Layer 4 of a small transformer language model trained on English Wikipedia (12 layers, counted from 0, width 128).
A neuron's activation on a vector x is SiLU(gate . x) times (in . x), where the dot is the dot product.

Input weights of the MLP neurons that the questions are about. A number n stands for n times 0.0017.
n2 gate: 37 76 238 265 4 -257 -54 -88 42 271 -165 -97 68 106 264 -220 -141 -42 -133 -8 167 33 142 -88 78 196 42 -150 87 214 190 -96 107 -223 -267 8 -25 59 -58 -237 -65 -72 -29 281 -138 -141 -83 132 -37 48 -51 45 170 -197 -127 97 -122 -218 -108 34 -151 -196 25 146 -244 -248 53 62 -118 -286 29 -4 -30 65 45 -29 -163 160 193 78 -24 -17 93 208 -79 262 100 -167 -116 89 -102 -53 139 209 149 206 -28 138 288 112 -59 8 89 -188 8 21 -102 140 -107 41 -129 45 13 -109 69 -36 -57 -171 -141 263 -194 -78 161 -91 125 0 -21 -75
n5 gate: -165 -4 -113 -117 121 105 -45 -154 8 -49 91 187 44 -124 -169 -12 412 -99 -88 170 -53 99 -12 -82 102 24 29 4 301 -79 -8 -143 53 -127 75 123 122 -324 0 210 -129 245 277 -44 -112 -123 -16 -346 107 69 231 150 -48 -150 -101 -50 8 -132 188 -46 -33 -21 -183 -48 -46 245 -125 -61 87 137 -106 152 38 -38 -129 -4 -33 233 -169 142 12 149 71 -68 184 -21 -83 -152 -12 16 -88 -214 137 99 -113 8 144 -202 115 41 -70 -4 -4 -145 -40 12 -153 -102 -158 306 -225 -32 219 119 273 -68 -61 -161 -215 -29 -33 142 67 -184 -49 201 -164 17
n16 gate: 150 -78 -36 20 147 59 -32 297 -133 -85 37 16 -31 27 100 -4 -148 0 227 4 -113 -4 -44 -28 -179 -85 65 83 0 -199 -272 92 -191 -124 -53 8 -32 -216 92 -99 67 65 -220 232 20 152 -237 -84 169 -186 243 235 -164 -173 -123 134 257 59 344 -208 276 20 147 71 -21 151 56 52 -114 8 264 114 25 0 -16 -56 195 -281 58 28 -67 57 184 16 12 73 70 -16 -123 -196 21 -73 -229 -35 -156 102 -255 -194 89 273 110 -4 12 79 221 84 -20 120 -30 -127 -125 36 16 -194 -4 -86 -44 -174 -46 137 -40 -68 197 -132 -65 -63 88 -4
n140 gate: -189 -133 213 -117 90 -87 108 113 58 101 63 8 -149 83 11 58 367 -43 -4 136 -31 23 46 -85 -46 -67 269 -32 65 55 8 93 84 139 -24 104 -12 -94 108 57 121 266 65 57 173 -131 -100 233 331 69 -237 126 -165 -191 42 -58 -35 195 -58 12 -16 120 53 -41 -111 15 190 -19 -175 -204 31 -4 122 -80 -118 -108 -58 74 -175 236 -113 -167 -63 -64 193 -51 272 -39 -126 15 20 -263 -76 -82 -43 180 -177 -39 325 85 152 -23 -11 -170 87 -69 -11 -195 -45 76 32 -19 303 39 38 34 -137 -205 52 213 15 57 24 -84 -81 -4 108 109
n260 gate: -124 60 -175 81 28 135 0 -12 44 20 -36 191 31 -12 -216 -256 -121 -12 46 -151 -83 -16 126 -131 102 -118 64 -182 -117 84 47 -87 12 -106 -116 30 -94 156 -197 -109 225 -76 161 262 131 -172 150 39 -142 -108 24 -47 -8 8 54 283 -140 -4 161 36 -147 -59 -35 81 -8 -144 90 419 88 85 325 -50 -36 -98 -160 111 72 -80 -12 -269 85 -179 -44 100 -59 168 76 -16 -38 -242 -93 -38 -166 -11 97 -11 158 40 32 63 247 55 -27 -139 4 -47 19 4 135 70 -180 -16 -80 190 -58 -318 31 139 -341 -83 35 43 8 67 55 -66 4 -365
n275 gate: -31 -73 -24 94 202 62 192 137 216 -112 -52 213 62 50 -15 135 53 164 -8 -213 -203 -8 -32 -220 154 -103 100 53 -83 88 -40 -87 -255 -164 0 -150 -20 105 -67 -82 149 85 233 58 93 -162 -72 -91 171 -79 -106 51 -54 150 -86 269 -117 -278 12 69 -148 -80 32 35 -37 229 47 -95 -36 101 -209 -163 -158 -49 361 -271 -240 -169 57 51 101 180 -24 4 -76 48 -200 120 99 198 -260 -237 -27 23 236 -54 144 -100 -32 139 -205 -60 -4 -172 74 91 105 47 102 47 -181 -16 245 -100 214 97 -51 -64 74 84 -39 -51 -138 36 72 -125 107 12
n277 gate: 107 102 -36 -138 -155 -162 238 12 24 -40 -94 -73 -195 -24 -54 40 -116 41 133 167 53 173 -24 -219 -132 148 -37 66 160 90 -52 109 40 340 98 311 88 171 -105 194 305 49 -148 -75 133 -183 -40 80 89 80 45 -48 35 -26 -20 -126 -8 102 120 180 -61 40 -124 67 -62 97 -111 152 -146 -217 -120 71 70 -25 79 -85 12 -33 -120 88 260 41 -226 55 -213 49 -31 -150 -73 -75 234 77 -59 129 -33 -184 -122 324 194 -145 -110 -64 0 -91 -119 -44 -59 -160 -219 -51 375 139 77 -101 83 200 24 -32 -37 97 -192 24 98 -373 -28 -29 157 53
n2 in: 37 307 -25 -4 -21 -243 228 -208 330 -202 -30 51 134 -205 137 -151 -47 -106 269 114 -42 143 185 -110 187 -20 30 9 92 140 63 -17 8 -48 -346 -65 150 370 -21 -219 74 -111 146 329 0 94 25 -104 46 62 77 -33 4 -90 -153 263 -204 12 67 -162 42 -122 -129 -99 22 -388 33 92 -284 103 -21 -25 69 43 79 -8 -89 43 156 91 226 -38 103 -140 42 234 57 -97 -133 115 -133 40 95 296 69 167 33 -8 55 -29 -47 -46 25 -29 128 134 -8 -37 94 -140 109 165 38 84 -177 33 -25 13 -203 139 229 96 -163 -59 -55 -211 33 -161
n5 in: -204 -124 -60 -296 -62 -56 -131 -293 94 -12 -91 -111 12 119 -114 16 209 -49 -258 371 -74 16 151 -8 142 -94 107 155 138 -45 -130 -49 -68 -281 -75 -12 -260 -66 -204 124 -76 33 73 20 -107 24 -175 -85 391 -39 71 20 194 -18 -76 49 145 -36 187 -50 74 -8 28 80 -218 24 -20 -24 -111 156 227 12 -129 -232 -238 343 99 343 8 -8 0 144 17 -232 82 -116 -201 -106 -113 179 75 -61 8 99 -121 -91 -147 -49 127 -33 -16 -135 -48 32 -136 -12 72 -69 -83 16 -237 28 -37 0 -104 -163 -145 -193 -172 82 117 -48 -29 -41 -45 136 106 168
n16 in: 186 60 -150 -116 296 -66 -42 -17 200 64 129 -43 135 45 114 85 468 -9 177 218 76 0 165 21 -59 236 -132 -9 55 180 13 -106 42 91 -39 16 118 137 13 33 137 197 151 66 -16 156 -63 185 -38 -44 416 -356 -144 -373 -46 -107 -39 29 -76 39 188 -106 -96 0 117 -69 25 -46 9 -8 147 70 151 153 17 25 -38 300 -143 63 -66 9 125 120 80 257 147 119 77 4 108 45 66 123 78 431 4 -149 161 122 179 -207 -4 228 104 -4 79 -101 81 -58 105 50 13 -55 -83 95 88 81 257 64 -75 -242 -39 198 263 4 4 9
n140 in: -156 -45 -212 117 154 -156 -240 -137 -36 4 -194 -121 50 -62 50 -52 -37 40 -35 -113 12 -80 -56 -100 -99 -180 12 16 198 234 154 -127 90 139 174 181 119 32 99 -212 90 476 55 296 -16 73 -120 16 72 176 228 190 104 257 55 36 -117 19 -48 20 48 -8 16 -47 -205 176 -193 -130 -28 86 -119 202 61 12 20 -40 -20 -101 -86 -43 288 56 89 -101 -56 226 15 -92 191 -27 102 -187 35 4 208 128 89 156 -24 226 193 147 0 117 4 -202 -23 189 -196 266 -78 -35 133 -92 16 77 -122 -8 -98 152 43 -189 -110 -83 28 50 52 128
n260 in: -251 286 -135 -268 35 163 -98 17 -180 -64 -39 -56 215 -8 82 73 -166 237 -79 -293 -39 -90 154 86 13 41 -56 114 -178 -160 38 -183 -181 -136 -122 0 34 9 153 -168 -21 -52 -140 196 17 -95 -64 182 136 63 127 -30 -70 -69 219 194 -17 66 25 143 -185 38 114 -50 66 74 42 335 -228 121 123 295 -339 -13 -156 -60 284 17 211 -152 13 39 -126 163 -141 117 8 77 -4 67 -61 -14 -75 -149 161 149 275 -120 107 115 9 43 42 -17 46 238 -13 42 141 117 -168 176 0 -69 -100 -46 -143 219 -132 133 114 -241 109 -38 390 107 115 -219
n275 in: 8 -25 20 -147 66 -175 69 16 37 228 33 -148 -247 -75 -35 -114 250 450 -28 -8 -61 61 -98 -98 -76 90 262 92 -4 57 -258 -32 -116 84 -211 -39 -89 74 -146 88 168 136 20 -127 63 67 -20 -36 -49 -154 -83 -125 -16 192 -40 -29 140 -36 44 21 102 163 -133 -63 75 191 -40 -85 -184 -92 -36 -87 -103 -50 -116 -45 65 -103 -184 -20 75 -180 -83 -44 97 313 -47 8 179 143 46 -91 163 102 33 -79 -202 45 -86 -28 -398 -28 -40 -124 -235 162 -20 -197 208 -40 55 -100 -25 102 111 4 8 163 -109 -236 -213 -329 -46 85 -24 403 166 102
n277 in: -160 -157 -206 152 110 -156 -121 -182 -63 59 -186 -101 -105 41 241 -13 -64 194 -158 164 167 -109 330 21 -319 -189 46 -124 46 -232 -261 63 -132 155 68 56 -162 -8 -8 -62 164 80 -58 61 -4 -4 63 220 -88 -110 -21 215 150 31 -25 -139 -68 -57 -29 131 -88 163 45 -118 227 -124 74 91 -42 -37 8 383 -85 367 -198 21 109 30 -133 -70 82 4 -13 217 104 131 28 -13 -208 134 13 116 98 133 60 -292 -171 147 218 21 160 17 167 -86 -33 8 -127 -153 107 21 22 -21 156 80 295 -154 54 67 -116 -126 33 -132 -81 -33 25 127 162 252

Each question shows a token from some text and the vector x that enters the MLP there. A number n stands for n times 0.0044.

"e": -141 128 194 27 -175 106 -66 -62 -78 76 -85 -26 -118 -58 -190 -52 28 -59 171 121 -77 -117 -132 0 -84 154 -149 -54 -119 -155 -87 -113 169 39 133 -121 87 165 80 -18 -51 -25 -174 -267 175 90 -283 24 -64 128 -53 -97 107 46 122 16 44 197 -43 25 127 -79 73 -35 3 -133 39 -11 162 25 -24 78 -114 67 32 -71 -85 -186 80 125 -107 144 127 -161 -124 18 -119 -39 -98 -56 -38 91 28 30 -136 -206 87 77 167 -58 -12 -25 -274 -112 28 70 110 -73 -123 -74 -62 -86 -49 -70 -136 95 80 120 -118 -226 121 -11 -139 -18 -100 -104 -10 -24
The neuron with the highest activation: n16

"u": 360 -24 -74 -111 -148 35 -34 4 -22 -34 -83 88 -21 33 74 -11 -46 -59 54 9 -43 -97 -45 70 -160 -184 -70 68 -21 -35 119 -90 19 136 -74 -171 25 76 -17 170 73 -23 -77 -129 76 -120 -131 9 -32 81 -15 148 -3 127 139 -29 28 148 -19 45 -7 -120 -134 186 154 -75 103 -178 149 10 -83 60 -137 92 82 -20 86 -127 -184 70 -112 -114 177 64 -69 34 -89 14 49 124 -72 -166 77 31 -94 -2 -21 -10 81 -103 -25 73 -280 -320 -96 -16 134 -91 -37 8 -62 19 -36 -7 -173 -47 74 124 -65 -223 -71 -66 -40 88 -158 67 -347 146
Which two neurons fire most, strongest first? n260, n2

"er": 134 25 187 -103 -13 62 -66 64 128 187 -23 -21 282 52 -12 -56 14 -37 76 -201 -49 -93 47 -14 -32 121 -187 -6 -119 42 -32 13 108 -1 41 -155 -93 132 56 -14 -126 -101 -55 -145 203 -2 -253 10 -277 -31 40 -48 -25 61 -1 -91 2 189 -59 -49 65 25 -158 -63 -110 146 104 -207 -55 207 49 -27 -19 131 140 34 -215 -59 -7 36 100 -5 -43 -143 81 60 3 -40 143 219 29 -45 -97 -163 -64 168 7 65 59 133 -74 -122 15 1 44 -239 175 -66 38 45 -292 122 31 -41 -184 8 133 -72 -159 -283 57 146 96 125 -32 -52 -56 34
The most active neuron and its activation: n277, at about 0.57

", ": 147 -81 56 -46 -206 8 -117 -90 65 -96 34 39 -20 -14 -32 -44 87 -198 -6 85 -212 -81 -14 -23 -72 -34 -77 170 -115 38 -109 -50 47 -116 103 -189 -7 -77 86 -17 -129 -117 -162 -197 85 -173 -180 -40 -74 119 57 49 -51 168 -22 -88 105 83 -125 -79 186 56 -107 20 -103 -126 155 -54 -90 -127 243 3 -2 74 48 -82 -9 80 48 173 -29 124 -86 91 -18 22 -94 -97 139 -114 122 201 13 78 98 -247 -17 -29 -49 24 63 52 -25 -48 -87 29 40 -107 246 8 -151 -233 155 -87 20 15 -9 74 -82 119 101 -100 109 110 16 -161 59 -181
The three highest activations, in order: n140, n2, n277

"and ": 166 38 23 -43 -108 -156 -176 -78 18 197 44 69 147 76 -79 24 126 -117 -80 4 -215 57 -175 80 -29 -25 -41 -24 -176 152 -29 -108 -119 -243 167 -133 -10 202 -6 39 -25 -46 -114 -133 30 -61 -142 -40 -7 110 60 47 -16 132 139 -13 175 95 -50 9 -12 38 -5 -168 -168 -72 -92 -66 63 46 231 -117 -14 9 -76 -142 47 -128 -23 82 108 279 -2 79 95 124 11 -69 45 10 100 165 -33 164 156 -239 -138 -147 -108 179 -50 49 -57 19 -2 -16 -27 9 -2 -1 48 -37 126 33 63 -30 47 120 -151 31 123 -119 74 -8 73 -219 59 -16
The neuron with the highest activation: n275

"ent": 55 108 78 -108 -108 70 -290 78 -42 61 1 -81 274 0 104 70 14 -209 59 -89 -99 -37 -126 -43 -19 48 -101 37 -161 14 84 -14 73 -127 139 -176 -54 -20 -58 40 -83 128 -119 -184 178 -145 -137 1 -166 -83 -52 43 -112 -98 245 -30 -9 111 -47 66 -51 -75 -212 126 81 -90 75 -166 4 -2 121 56 -151 -129 220 113 0 47 -146 227 176 -10 -19 10 -100 11 -252 118 273 222 -57 -76 -197 20 -81 163 -96 -93 -50 -126 -6 -145 64 -26 9 -1 23 -107 -33 -86 -99 -157 47 116 -33 36 3 7 -23 17 82 -7 -90 38 -10 74 173 158
The neuron with the highest activation: n277

"\n": 63 -126 -58 -38 -26 80 45 58 23 21 -19 -82 151 -44 -155 130 30 -106 -25 73 -175 -119 64 -22 -249 -87 -72 37 67 148 -4 51 -3 -174 -6 -11 11 -111 83 -92 -143 -23 -368 -180 -79 -101 20 -100 -3 -38 -43 45 -106 200 243 -53 48 222 69 32 12 7 -57 0 -106 -155 68 99 168 -65 36 -89 -86 -86 -64 -95 -101 61 196 166 101 -7 48 -21 8 173 65 -72 57 -54 89 135 -5 50 -70 -181 28 -110 -89 -64 -64 26 -71 12 171 -201 28 33 136 169 -14 -17 112 10 21 -2 124 146 -183 8 -10 -135 13 154 -14 -204 148 -11
The neuron with the highest activation: n2

"T": -121 -130 236 137 14 129 16 88 -14 13 -155 -9 37 52 45 3 206 -171 5 -53 78 -72 -220 -54 -206 15 -47 289 -8 -151 -12 -169 80 -42 179 -207 89 4 -21 -49 -16 -123 -151 -55 97 -89 -29 -56 85 94 106 31 -12 103 -126 30 28 -58 -52 73 183 34 -38 -174 24 -10 140 -58 93 -296 17 7 13 -76 11 -86 -11 104 -178 -17 -130 269 -6 -112 -50 277 -26 -79 55 104 0 -30 26 -29 -12 -61 28 -145 -76 75 11 41 -146 -211 48 -80 233 20 41 -81 76 14 -44 167 -52 -110 209 88 -33 25 -46 8 -6 37 -32 -156 97 -50
The neuron with the highest activation: n260

"=": -2 -54 90 -20 97 51 52 -238 18 160 18 160 50 -6 -54 -27 94 -77 48 98 21 38 116 176 -64 -118 -200 136 -58 77 215 69 -131 -211 -51 -82 -70 -26 130 -150 23 -88 -121 -191 195 29 -4 -39 -59 -39 115 -105 -116 246 -22 -41 39 184 -154 -14 119 -19 50 -51 54 -87 210 25 110 -186 -83 -182 -207 22 34 -7 -119 131 54 71 109 105 123 -173 -109 78 15 71 155 206 15 139 37 83 -35 48 -126 -207 -122 75 6 66 -38 -18 -15 -7 47 -78 110 -32 98 -11 86 -77 114 -56 222 158 -11 109 154 -113 -29 37 26 4 -80 -97
The neuron with the highest activation: n140

"of ": 72 113 129 34 -45 -49 75 -105 1 185 77 -39 153 103 -62 47 36 -137 -77 103 -59 -37 -76 102 -16 -175 -173 47 -125 20 -44 -113 202 -95 171 -50 -242 28 120 40 -52 52 -105 -141 -148 -136 -148 -51 34 57 135 -129 -41 194 127 -106 19 109 -90 173 134 72 111 -67 1 35 106 -13 -27 -119 103 -148 25 101 4 -91 55 -62 -111 -31 9 210 118 90 -50 49 139 103 -163 100 -8 109 105 -130 132 -255 264 -16 -293 98 -26 -80 109 -229 72 -8 73 69 67 -50 26 77 10 -124 4 -93 -116 75 -26 21 28 85 101 93 -57 -62 132 -126
The neuron with the highest activation: n2

"p": -37 127 7 72 -145 -107 71 207 -108 -58 40 -119 -54 36 -28 124 117 49 66 -35 -183 -166 154 126 -113 77 3 70 43 -218 192 28 -31 -118 38 -58 7 139 31 44 88 28 -60 13 188 -83 -108 52 102 -22 36 21 47 163 -113 30 76 154 -194 -180 144 -68 -84 104 134 1 169 -268 21 -109 -24 119 5 111 -152 116 -28 -124 -125 93 3 299 116 -106 29 -78 -74 -81 168 -58 194 -86 -71 52 -179 -30 73 6 11 3 -2 -166 -64 -73 -87 -80 70 22 150 -106 55 30 -194 33 -71 38 150 -83 -190 -126 13 -87 230 154 -48 -25 -53 31
The most active neuron and its activation: n16, at about 0.33

"or": 98 -44 202 -102 -150 10 -29 32 -19 8 -205 -24 69 -88 -44 -140 14 -231 26 -21 -43 -179 66 147 -109 -63 -21 -23 -130 -196 13 -128 -1 36 7 -75 -64 205 -72 118 -41 125 -78 135 173 -83 -176 -127 42 -267 -123 22 1 67 18 58 30 83 -68 -94 -59 -132 -77 -65 128 -8 -47 -206 73 -46 -38 -147 -112 99 126 -191 4 92 -152 -108 -184 35 -3 -71 158 84 74 7 227 -147 34 -15 -60 54 14 23 -76 206 36 -55 27 -103 -10 11 -50 -188 31 -12 20 -141 -63 85 286 113 -2 -66 18 187 -21 -43 -87 -134 41 110 163 10 64 -59
The neuron with the highest activation: n275

"a": 30 44 205 -179 60 302 -199 -62 -44 -27 -131 -125 112 -41 -52 39 32 -49 92 -34 104 -167 16 -58 -171 -146 -233 135 -84 120 16 -48 97 -10 36 48 75 105 100 45 45 -43 -67 -83 150 -248 -304 30 54 51 12 -38 -1 85 55 -2 -22 106 -73 17 11 -4 -99 -125 68 59 -13 -214 94 -17 83 60 -109 -81 114 -69 -232 -233 -35 131 -27 77 5 6 -172 10 4 3 61 -50 -77 -172 -61 1 -139 -76 -34 -161 40 -142 -51 108 32 71 28 22 72 -274 -91 -4 -127 -8 56 31 -24 140 -21 150 27 -136 -16 9 138 184 -63 -124 120 50
Which two neurons fire most, strongest first? n2, n5

"al ": 159 71 -76 -70 -121 -133 -7 -128 44 119 -39 56 103 104 -88 -75 132 -166 17 176 -89 18 -210 103 61 -33 -93 -21 -114 21 123 -226 57 -110 138 -302 -130 -17 77 95 -72 23 -66 -192 190 10 -141 99 104 18 96 1 -149 66 170 -111 106 -26 27 -21 -10 -125 -48 -42 -239 -85 -101 26 149 -76 14 14 -69 22 93 -51 -77 -131 -24 106 -79 23 -51 -14 -19 162 -4 50 69 -73 69 169 -58 -65 57 -150 -219 -1 -66 111 -111 -141 -78 -9 66 7 102 -68 79 -69 1 -285 192 36 73 54 81 137 -73 190 3 23 66 127 32 -143 -77 -176
The neuron with the highest activation: n277

"qu": 14 92 140 72 -160 131 27 -12 -63 310 -111 -16 117 60 -58 78 71 33 -28 -111 1 -97 -73 -123 -88 -43 -83 102 3 -102 -195 -157 -34 -116 -31 17 66 79 -149 49 8 227 -5 45 35 -41 4 -55 17 61 136 -75 -27 37 -24 54 173 -283 -9 -95 52 -46 -45 -33 242 -102 -13 -290 56 -4 -48 221 -287 29 14 -56 -16 -160 -123 52 -188 -118 -104 114 -48 50 85 78 -10 -72 59 -27 -123 -41 -4 -55 -66 -181 41 -169 -129 -67 -173 44 71 -125 188 -103 -57 -179 -53 52 84 46 5 37 137 85 -123 50 68 196 75 147 -143 -99 -128 78
The three highest activations, in order: n275, n2, n140